Layer 13 of a small transformer language model trained on English Wikipedia (16 layers, counted from 0, width 96). Numbers have three digits each and are written without spaces.
A neuron's activation on a vector x is squared ReLU(weights . x), where the dot is the dot product.

Input weights of the MLP neurons that the questions are about. A number n stands for (n - 500) times 0.0021.
n11: 473376530396519488599623532431513494524602403533305394463424488471722368654392617507649552369573555493531365367467387523548479470558529337339611434542393603752310427434513522519682578255484349362413381352291555550413668463409526336536358555604574639621487471516301631503429648478431435415
n14: 675545359516399340577219351408459571557581359663444503634408583605422468350489467432602562586419556457251521786490317364153655522620481504558338684555588670552634464503573360439644285487412356459434493440569469579447375403363465514430437476488270640533503555574546428476526324674411542415
n22: 574374584407490554340529516531542588458389459327423575154571458622583170557477469497446399539411587416538447440368635327486579569503548368503266491389522442503374414682383569573627428543629609559403352506324512440482447353626426561464504523355534545592568302296506519333512570550234582589
n27: 481345466517504483554426660373467490486466460504585554512348569567507610600553667642584454674448436489504104834713556556464417585398401262373493504642380433456493486667504393435569354681545415309557486600288359323453475471294348527377626575636378486356610541587454611772454594720492815296
n37: 739560329329430616421446549576458640654703566536378637400574510382342409478522542540535497418406568489413314625444537604393619353632731558434336434486462315514597649453578479451431407436547158630651517592439339360400551531656490284726452396519342588574461447594581744444568730614673500546
n49: 425522594440429554661525684627447271596611511308435591390486433549603704522540550362614620637558531414620344597273568533345574424573596430674458426533553613396391322541652472429322409490485387430814293517500421620356438371387615466373443493361681367596500579603462780378587415609290456272
n66: 540286549248500526572613721413674401552455466507440510533480409614444659810529632467503433423284527569582409620467480713560382617370603374386541712659417603553555373394606544483484436571550496568490263405433522609522550333419288541588516546595558539610237345650211468357493431531565554603
n71: 532388584326359477494346350507374415578477530606542394526654451399417413554595296432602580435550542500643567655448387535490611494563537258483371330626518509369643553342531455754590374470646575393565461452516480471523437416680469569483337484321337592453444403551527432354674411421638636348
n74: 514439630532503561553304561386537471487494580114350364604536484365710426407381655550517487514422451496624542827510383604254545449591487315468319583507547403411487595449459440406353797343469278500522513214441668543491539387604522453487508392429487345461391363497536527527398493373596677557
n85: 427506457434473546604580476536482425577469593399494378306602409459576589538550470452527520580488662385212475401360556618464569338621373415243524428550563538549524608436469533473305484591597407570179521547472450561355485622468556503537363251459539449585326420281576626503509473413417525480
n93: 310451635405640630611572433596509357563430325580612404526438405542386474478604633458469529395515530474491474626583423487520555460503523396442455621484637371398636311488325611701431628533481363620548458425709370400353456740542338477592549598503443451588772466547518673528569399645456601537
n112: 437451457580469371547619421220619470328414483382390553416497415479517574608389485610639565606457503565503544396377481433488492455537489400588395464370449819727545451459569628596548645583503479255471447511503395637487437561630626277433477512487483516535434419342497586469580466486562497450
n129: 489562344588349398422507540508655394584400607553497557512315483342587613663422535481630510679427602811604376447375597142582373419504678627435363439375601507485500570538441680511514426234444293465566593595275553409423497468604507527344529107345415520413500573370556456238447565575342329524
n133: 537746631589521579452539608455490503546407589489460510345524402443636424475450546361472523221580490639269467551405446664489576598534545583480636318472452731588497372470582653607477639513493415367375538164614615387654561350711619733559496536700473419390451444328278574826422497510569479571
n141: 413572552705476414585512677539630549614369566627550500445313377414567500462737022612619515532368327376605245886619504387607474666419496308545581496492598473448270794372472457688474399527749387401416520404520489421464221725630266571470436687360291548344548528431580532512435445449335524397
n163: 497335361520531561470745392490485365460659540587616742454708555506373690568519265451534340359615461581473574552514515251607441558367471612334611384377574541609607485456381545500439374512701592507656604518393531565455452548464480313520550414562497509459609556411560450637539531409290414382
n197: 515423456404742428403663351610358441446396726508689257179535562530547477535699607534755671378399507607507401561295472385445521656430601635514695288556616587430504549593619632410428392387598384413463500674548718420651532546570662411704483354483564371332493625691440415467454413651544683476
n198: 526523463368506627593662350655508314615441420593381604408487537477472477611402549374506664225444530626550488482581435617464564605464560442484456470523428369506470476593574478511587623497664485491510508459443598438456524508286487482437584440472368482725582605584578565748391647547570586487
n204: 584631468451638570552371429487494532566432497487461542474313752489633484263647571494377464484500440500311336581419369371637500561503586242634521546557564530506530488327418591359596544482713343328562521485390389406591572530438432516590621513388754413447416519506446481621446344683591430474
n206: 520419497395684456543327565557528582474622454658676503793593555480391500371644463461515551447586340532595552464654357342490339480613555577445301753541534586584579545621566345583328443533519385358409286437604614568528497455470406405535461605562461656491447390577587609354473500567337487391
n230: 478564619574513535575540424477592458669449427568470389413599290529392552502454400602579639527394390652367569320564424522566348431565471467478449495452560487280492505450524510531505473523370427380592508531540592423490571505478532402663333513500526416497476620397281431455561573586281530414
n240: 467646444524359503643371506616535368417399484546555670453722453445522470567624393536550542641427463444706622513663497652445485521686562578601466681561378645385653588728863485503583445598493420324555444417568610344366595556460591523577387438523621624330452548480567471471552334460389513450
n241: 507524148585342552531341607346593359451519500486450565364370751437507489525400428540510527675430530565500500431620450436282516545593603357500517685535510354539572517701553415500637337305371482118430609510468254376433326361404375482679432443475344656423486567536564486476389483585238472477
n267: 573624509521422437429355591493437311644468540667512447453424497586437355679467569318427573589452555424444539580453436464339527473527617601562552565535610527809584549374593444444631619375542306469358606641577360500538402305497407456524445302494361326461433129565469513500506475646455649477
n281: 208278558548561413372549531649479370599572331421599301650629326437342751594560339489493507479625537475497242525426493423310425683526682387578570503518596372382449560673608497647468567673656453478361683574304633489503463483682414551330654525434342529526486507507513462486590370663274468500
n303: 584403572467516304538451471545465564392615737417596465439503518547548480823533354470410531481488469564573463540584429421483439563462470282572544671301475497571538543570585698427621677652424497510606589509621571554429485362480242252524482484398359515343658552487435733416628376649482444628
n308: 658581492315451413370288557659497508338609500413536418521545543529506476582345852606431564541489545539603602582633589503450437441605562342557500446544448528488474425505429475440669468536470423456370526480397529312473743393635345417443517601550483384486340503313391436398433583446576485495
n322: 557308487532599623441584588592540452474492601362656483349585660513400574513436552357336470646527431527556364622521527396346546641412624529583577438445556603388615374438549542399479399566637509540529590492509414354307695486714497620489425468469656463394403540468467466600445627562500503323
n344: 511469260337294522564420439636616555398575416450395650518434526447548645602532511571558526452565397350446656543344385587234416354420440518218454587448470549393517648416372343456426650487412464526525534573406588464531536383551598334274147235491510210546575459581503438390497547638575563332
n351: 386604446485549469705536365503538456541552479602448242601401556594495435450567420500584518398466471585352670788533443572447361454497465553508378524481319383536465484624348495322597486526632500580597404386420550548480524495575540414378487380582356558505547533424450525577392535489586665520
n370: 534352482381607678557533481514494602394497487355585478469585366601624378589634521497523459563407348367725483664622334530581562454514485372668494359384710400474539472559447382371414543513497535440575378532444446128395557353586434352406500250568408521544434648306535385611408326551265617536
n377: 514427242454461306468277549532402360555362767507560478677516417372451463642324539490493453215344516692607575435380594346429590518563515483463538429637419409503594342512537516458596366503540514611482274564427554610527516458604527583381199510675644414431642454652547424526608429432564631606

Each question shows a token from some text and the vector x that enters the MLP there. A number n stands for (n - 500) times 0.013.

"5": 601490527588566547538433498571463590465521569486580584641419503432454419533541544638524382483530654461637548512401456561508588556560333626491565426451403418494432619473321566442502479576394430433608465556579449507500479474431604587496700609580481605416435582526536465474380448571452349517
Which two neurons fire most, strongest first? n370, n27

"a": 602490524545507487439613491534516444516467364582516490524480482464559526422409553606519593591532558427456692414483379606545536461577317529599476459455383496529464545478491469470606399539430646572424591520459428598492330443441830509459546620482478565492479575502476460454595612515551564520
Which neuron fires most, and how strongly? n112, at about 6.4

"\n": 629416524630554608490553540593412712421443443516572512561485390489498448527477620461539450551482555375568564391398495454650583551490465585533443448514369447370554564525483521436521520565450722487611776472591531559457534462530491595426595488532546511581476529604519526579475457382463512526
Which of these neurons fires most? n370

":": 617550510536509513477567490602506555518418587617535587467508557478407429517507585529519443451512598386586593416508395471484613519572427562471577383459530568532612609505346381281564423583474536538586644612680569598633492557394446597537587543585496545474547474617548371499413620446450491535
Which of these neurons fires most? n163

"3": 645466489584525475446495526563496534461467469529566603613486403468612373513497456639500442499504548471626662524396444533476507615624454678524577452524485359475437632443312533396550532580393485528552557505591505558591582531385643700493614644460516583460478547546581491476462530415431423509
Which of these neurons fires most? n240

" world": 510436479591563608531553465555404567603601413612594567556434469469442376437493592584413427551550589507555581483511592497624618491572426708528432611518425436335646538456497508449499529554470604764479600590481433524444542413466571491489590708485460474503496479565472477596541527434525493538
Which neuron fires most, and how strongly? n93, at about 5.3

"st": 634472455530521465535513431532498576503482479574656436551487531505606509392525606454519579462412487404543442490492512509498554543606519513510611554438524400450570542452326504417507497442522673765472556447599512561517481591473789594403685499502535590408437495523468515427498654449530486434
Which neuron fires most, and how strongly? n197, at about 2.3

",": 517495488529454449533553599642467601502459457576581537518524434571439460325453500591431686617515484497477698467615456545534439436555394685631522494448521464409429520460420527446615507569440730721529605553525534572519568469628642519486612458499504467444434472532522504462461535577446467502
Which of these neurons fires most? n230

"==": 543429500429615572611568508610467633523468361483503505465505390516550525466480492485491414516505564369491535417373478493697550523492548536577398534442517387379543656350606503359586440502474644509566609571530529495525433490542516685362605476548623702497447537517565478520452497390433592497
Which neuron fires most, and how strongly? n370, at about 12

"8": 568457506445602560510524617684417564483497461520502529605403483497543462491514542557430431535523547426512495428483412496511605520531370579608557493432425347402459596567456565447455613553482632635506597487415443598568462476642542631575779542538457472452504685520528369508507572590438397459
Which of these neurons fires most? n281

"1": 529475477564576527410495496625565477487485488488516514572487382406567393545422498553450473523483670394583585460458369567466592465675422663517540484464447418413453621460284531367457503503323472632589582556447486447570480530457569560585631571546569458369468589535616538424456575516388401536
Which three neurons fire most, strongest first? n129, n37, n74

"F": 599334489487601481689577530536485479464453500606520450512453481522517480457457555492497428477411503469485471289417489545555438520633613643565518439398525469407540601553534333510418483459280533538523595589490589570486448470527623534486582571471526558408541555545576494512228492411413412486
Which three neurons fire most, strongest first? n197, n129, n206

" A": 467397517586577509540592405468448466550451554584560465452356602546571411410446661437500505531560522470558455458548413541488409466541349649522578454420628466488563605460478470517473573583469594632396610458500435508391527407391694586444741569522461597588438538412582596471480540411431471504
Which neuron fires most, and how strongly? n85, at about 4.4

" of": 589556456514465473643551538540477650651574426560578477565497465642444402483343602509560585525452584490471600421610486644492538407577393577426461475422533463424543554472466616500609541545482665586450594588472560631545500535468644587492720474374587525410433556530466380522457551491523453442
Which two neurons fire most, strongest first? n230, n351

" |": 609496507568528473488434611568516811510565462611592606460469508544478366335519609507436483522501557510494628424441411517478469583511483646583479565539454548463570631435493457376504449532431479495478538465704606546489417493477526549441700599570455569488403508563582506348443470448492523555
Which two neurons fire most, strongest first? n206, n14

" ": 486539537529411674658497525627450600579511404547570532612487388513505433609441617502493544523533556454466715352535516538511561468528424598462506487416451534466584689502448482485622547541439637569546616545472495670465380498515448545632515468460567487276488479612491501466388519534468478407
Which neuron fires most, and how strongly? n344, at about 8

".": 634500600545567513472512476472570525586472444580511594423435451493433357607372533508514496451471618344582573445409370534409506574548465528481534489451634484585593650473370421348610546500515539506544554616625470560577357353459442605495611508479530470493396479596549532407433656486371397536
Which two neurons fire most, strongest first? n267, n22

" Em": 640436498682489544539593546556479497447484475520515495402395478501646450549381570596543504625554557553424495294525562515686408435575408637633499504389389417421566591481478400522510401495346470548447498539545620546548484556441588554570616497531560618427386528577494524406429520427575462425
Which neuron fires most, and how strongly? n129, at about 9.5

"ian": 515448446532573515483613532510422554573539415528650648479418401425546342495428588635435502615584563442421561431450465539517502558534415538539501478577342472490488666454557568436505438550390557658505618505480496546580429546574682566455639644458567402444431636572456437593544582510614530426
Which of these neurons fires most? n133

" worked": 469464551543524463477615477546440521495541444567400486476389574526618437505406564495446588504558479320612510591524535519487371548596449600557552605520264440459582484344448452519521520495382560681605468528622571503455637462501495616449546501418591499425452451575392355450379402343559530480
Which three neurons fire most, strongest first? n66, n74, n308

" Germany": 612413499539565491456623512592515503486535354620527587532531495489537484452438545605422478504421543452586543472463457497463539571636393671491445524442330387328510666418464475484612529562511585541497530508627439477534406578472721621457486622422534371636445579420596473516551597451454430529
Which neuron fires most, and how strongly? n198, at about 2.9

"9": 632530633535581587550507520490474636472586466519477665561312491481573382464434502538429470533478608415561571460424457618499466616567359482474582415455470375518496556487395389371582498561491438540580505602504417600591457522460585610455595647541368558556503546562624376440508641437425420471
Which neuron fires most, and how strongly? n14, at about 0.31

" metres": 609530539567547483573565449435611620619552502594483515517462607514492392463534615555462448446535601432666436439444579518537539655508445610616530450523419381290694502479354538459582448506514457558567512665513441570534434538478523544419586646523364541423550603563494362511476551512552415458
Which neuron fires most, and how strongly? n27, at about 3.2

"0": 589508490544579529551495479569488620522506510552558649600332491504530355612531558610474428468604686508540560437441493607505498676491324503519585462493430425468495575499409506507632512554449399540478540620534428564480467458439641504412626722554477485381494594599567467464426495622423451552
Which of these neurons fires most? n27

"head": 481478510525474491597512513481434486432470594579538407493392517515445585474401675493387528563421551327690559364587468476606550471558583644620548426504468464511499546479477499465415482434404593718467469587592530500462423536438745520438547546476552597544350605555478471429576501415450412497
Which of these neurons fires most? n49

" the": 646523517536552536561607491611512511532569467498460483588534472636518368500564558496395541503593595437600426442547421604518447484503293554535584448492385374353554545515466513491500509500471571690456601569487448531560487524570457525536877473490412549430481563512591438449509540520493575491
Which neuron fires most, and how strongly? n370, at about 3.7

" National": 634509416607525507545525518628410530548586469564592630567501541549515305463443548681403642552465646509494520419540473453587561521505445563561500406401393491330577615539556532382467519527344525648538525535531467697429415511449500447561643550543483492383610550543465392509546525520491502445
Which two neurons fire most, strongest first? n303, n37

"2": 513469333522512542484478664640401626472476501532468468570438508450469476435465535593526446382508531421529483499493473469470608594481443606757479514521485445433514524470458492506542612472561652607509671458502489570456475447515623471406579550438535412420423577657564330314405537402579398481
Which of these neurons fires most? n377

" held": 544558436562559359491637506487443600509551432616497481525515628485604437519450620550468610462488531435585515521592481529481437538520475467468462512492341367385577680344432583502603547528458619695530513470580457633460638442527551607441616374392575467391467501516491346427494488366520475514
Which three neurons fire most, strongest first? n308, n351, n74

" house": 423426548509482557429490511486476471542540478498495441398514472476457462522403530596516476561402592431605591372532461448635526540525440672523609533459446412468740513470564599410494606489456681823493519548529445507507491451513700547430499550575517573502360528504548544512451497410568401498
Which of these neurons fires most? n377

"We": 434443584563564573527540507485489524552449518480504422418363577568537494522483475581525543559514626530499510303532565767608529565580577626597584489394583468410568617490555461502491517557318546660512658461600533500436489461577676435493542555549440571619407460489574499476434535357567523554
Which of these neurons fires most? n85

"bu": 652556518579540567480603609533437575541536407570382588494495534479564540528476572538444554561451672477457561236477449587541644429557436528596551532446458561560432636390529476392653560581419539505454507491512541480550420581449687462451593696492578495430451521614484478476538549498638443478
Which of these neurons fires most? n11

" clear": 486484477544523523507572551626522462449544389642486549512402581567511557473451636556485430491434468345614523385553459533572523548573630474504589639444423474362611585417480482471404564505536641773489540391507371498539513499440558642392572557571584543458379525593542550471481647444576447468
Which three neurons fire most, strongest first? n66, n322, n198

" ranked": 589588468501523477466681458551577528548534409494523537474479636694503388507337614483415533450475501577636484525506504479499474488596425550482550528445218451392662537397364503516578377489451571712532551484544476512469558482538492560436669544428493548510490514447430375471463554450544442516
Which two neurons fire most, strongest first? n308, n322

" in": 572565444561530494546560563513507605517513433553476485575520482610509512597472635532481477532530497413514537505543330626428511562514428618564507449455481303367453696393541559522675483488474608679420512543432574538554388456463675709542606394408481450445423637467476478481521581503514460474
Which neuron fires most, and how strongly? n344, at about 1.6

"4": 541482469473587572519545646613541488411480449592492535538488506402507490462447536630425492478463490415453517519405360526534559650549465645699555485537414369356436585425485523458614474566550701571472624487538414663507369454595624626405517515452479509495447534562555380393376525438562517463
Which three neurons fire most, strongest first? n141, n322, n281

"Re": 445581508613540628493613428635449478454416483580537490436497505570558336473425549551458478536621695471575512393421393561624413583535603490565509511518489483321531707543563452509411406525445521651552531482484610488389455526466510602543562458597543469440550455552435528515402622327618467469
Which two neurons fire most, strongest first? n240, n198

" attended": 567522420538536386469575564499422562508541454632604517389418606538553357474417665417578606428489521490515543485515455559511470444559465503471465447460311404459568567374463589467643454451465719647491463511529452614515463532530633622453652403366409559446470576523511330450465544490512556460
Which neuron fires most, and how strongly? n351, at about 8.2

" Olympic": 612427470603538562554571543569432533650583497596619582609524527600500401483454598575427513569518632473525576455545519480636564600477435638568587441469450420345674548543517456397536568500414590668556593469486421637476440488477522536495571761534452474470500446487425452579598468469573550492
Which neuron fires most, and how strongly? n163, at about 1.1

"After": 471463323630534495588512560570377577528438575570554485380454544447481543479496511413521524557476471361644410403539548590405477477427504636533561525435501452341531645421414467469509578487578641609460519418538606527489550366501652428484621502431623503404442554543524335505366481394606575441
Which of these neurons fires most? n197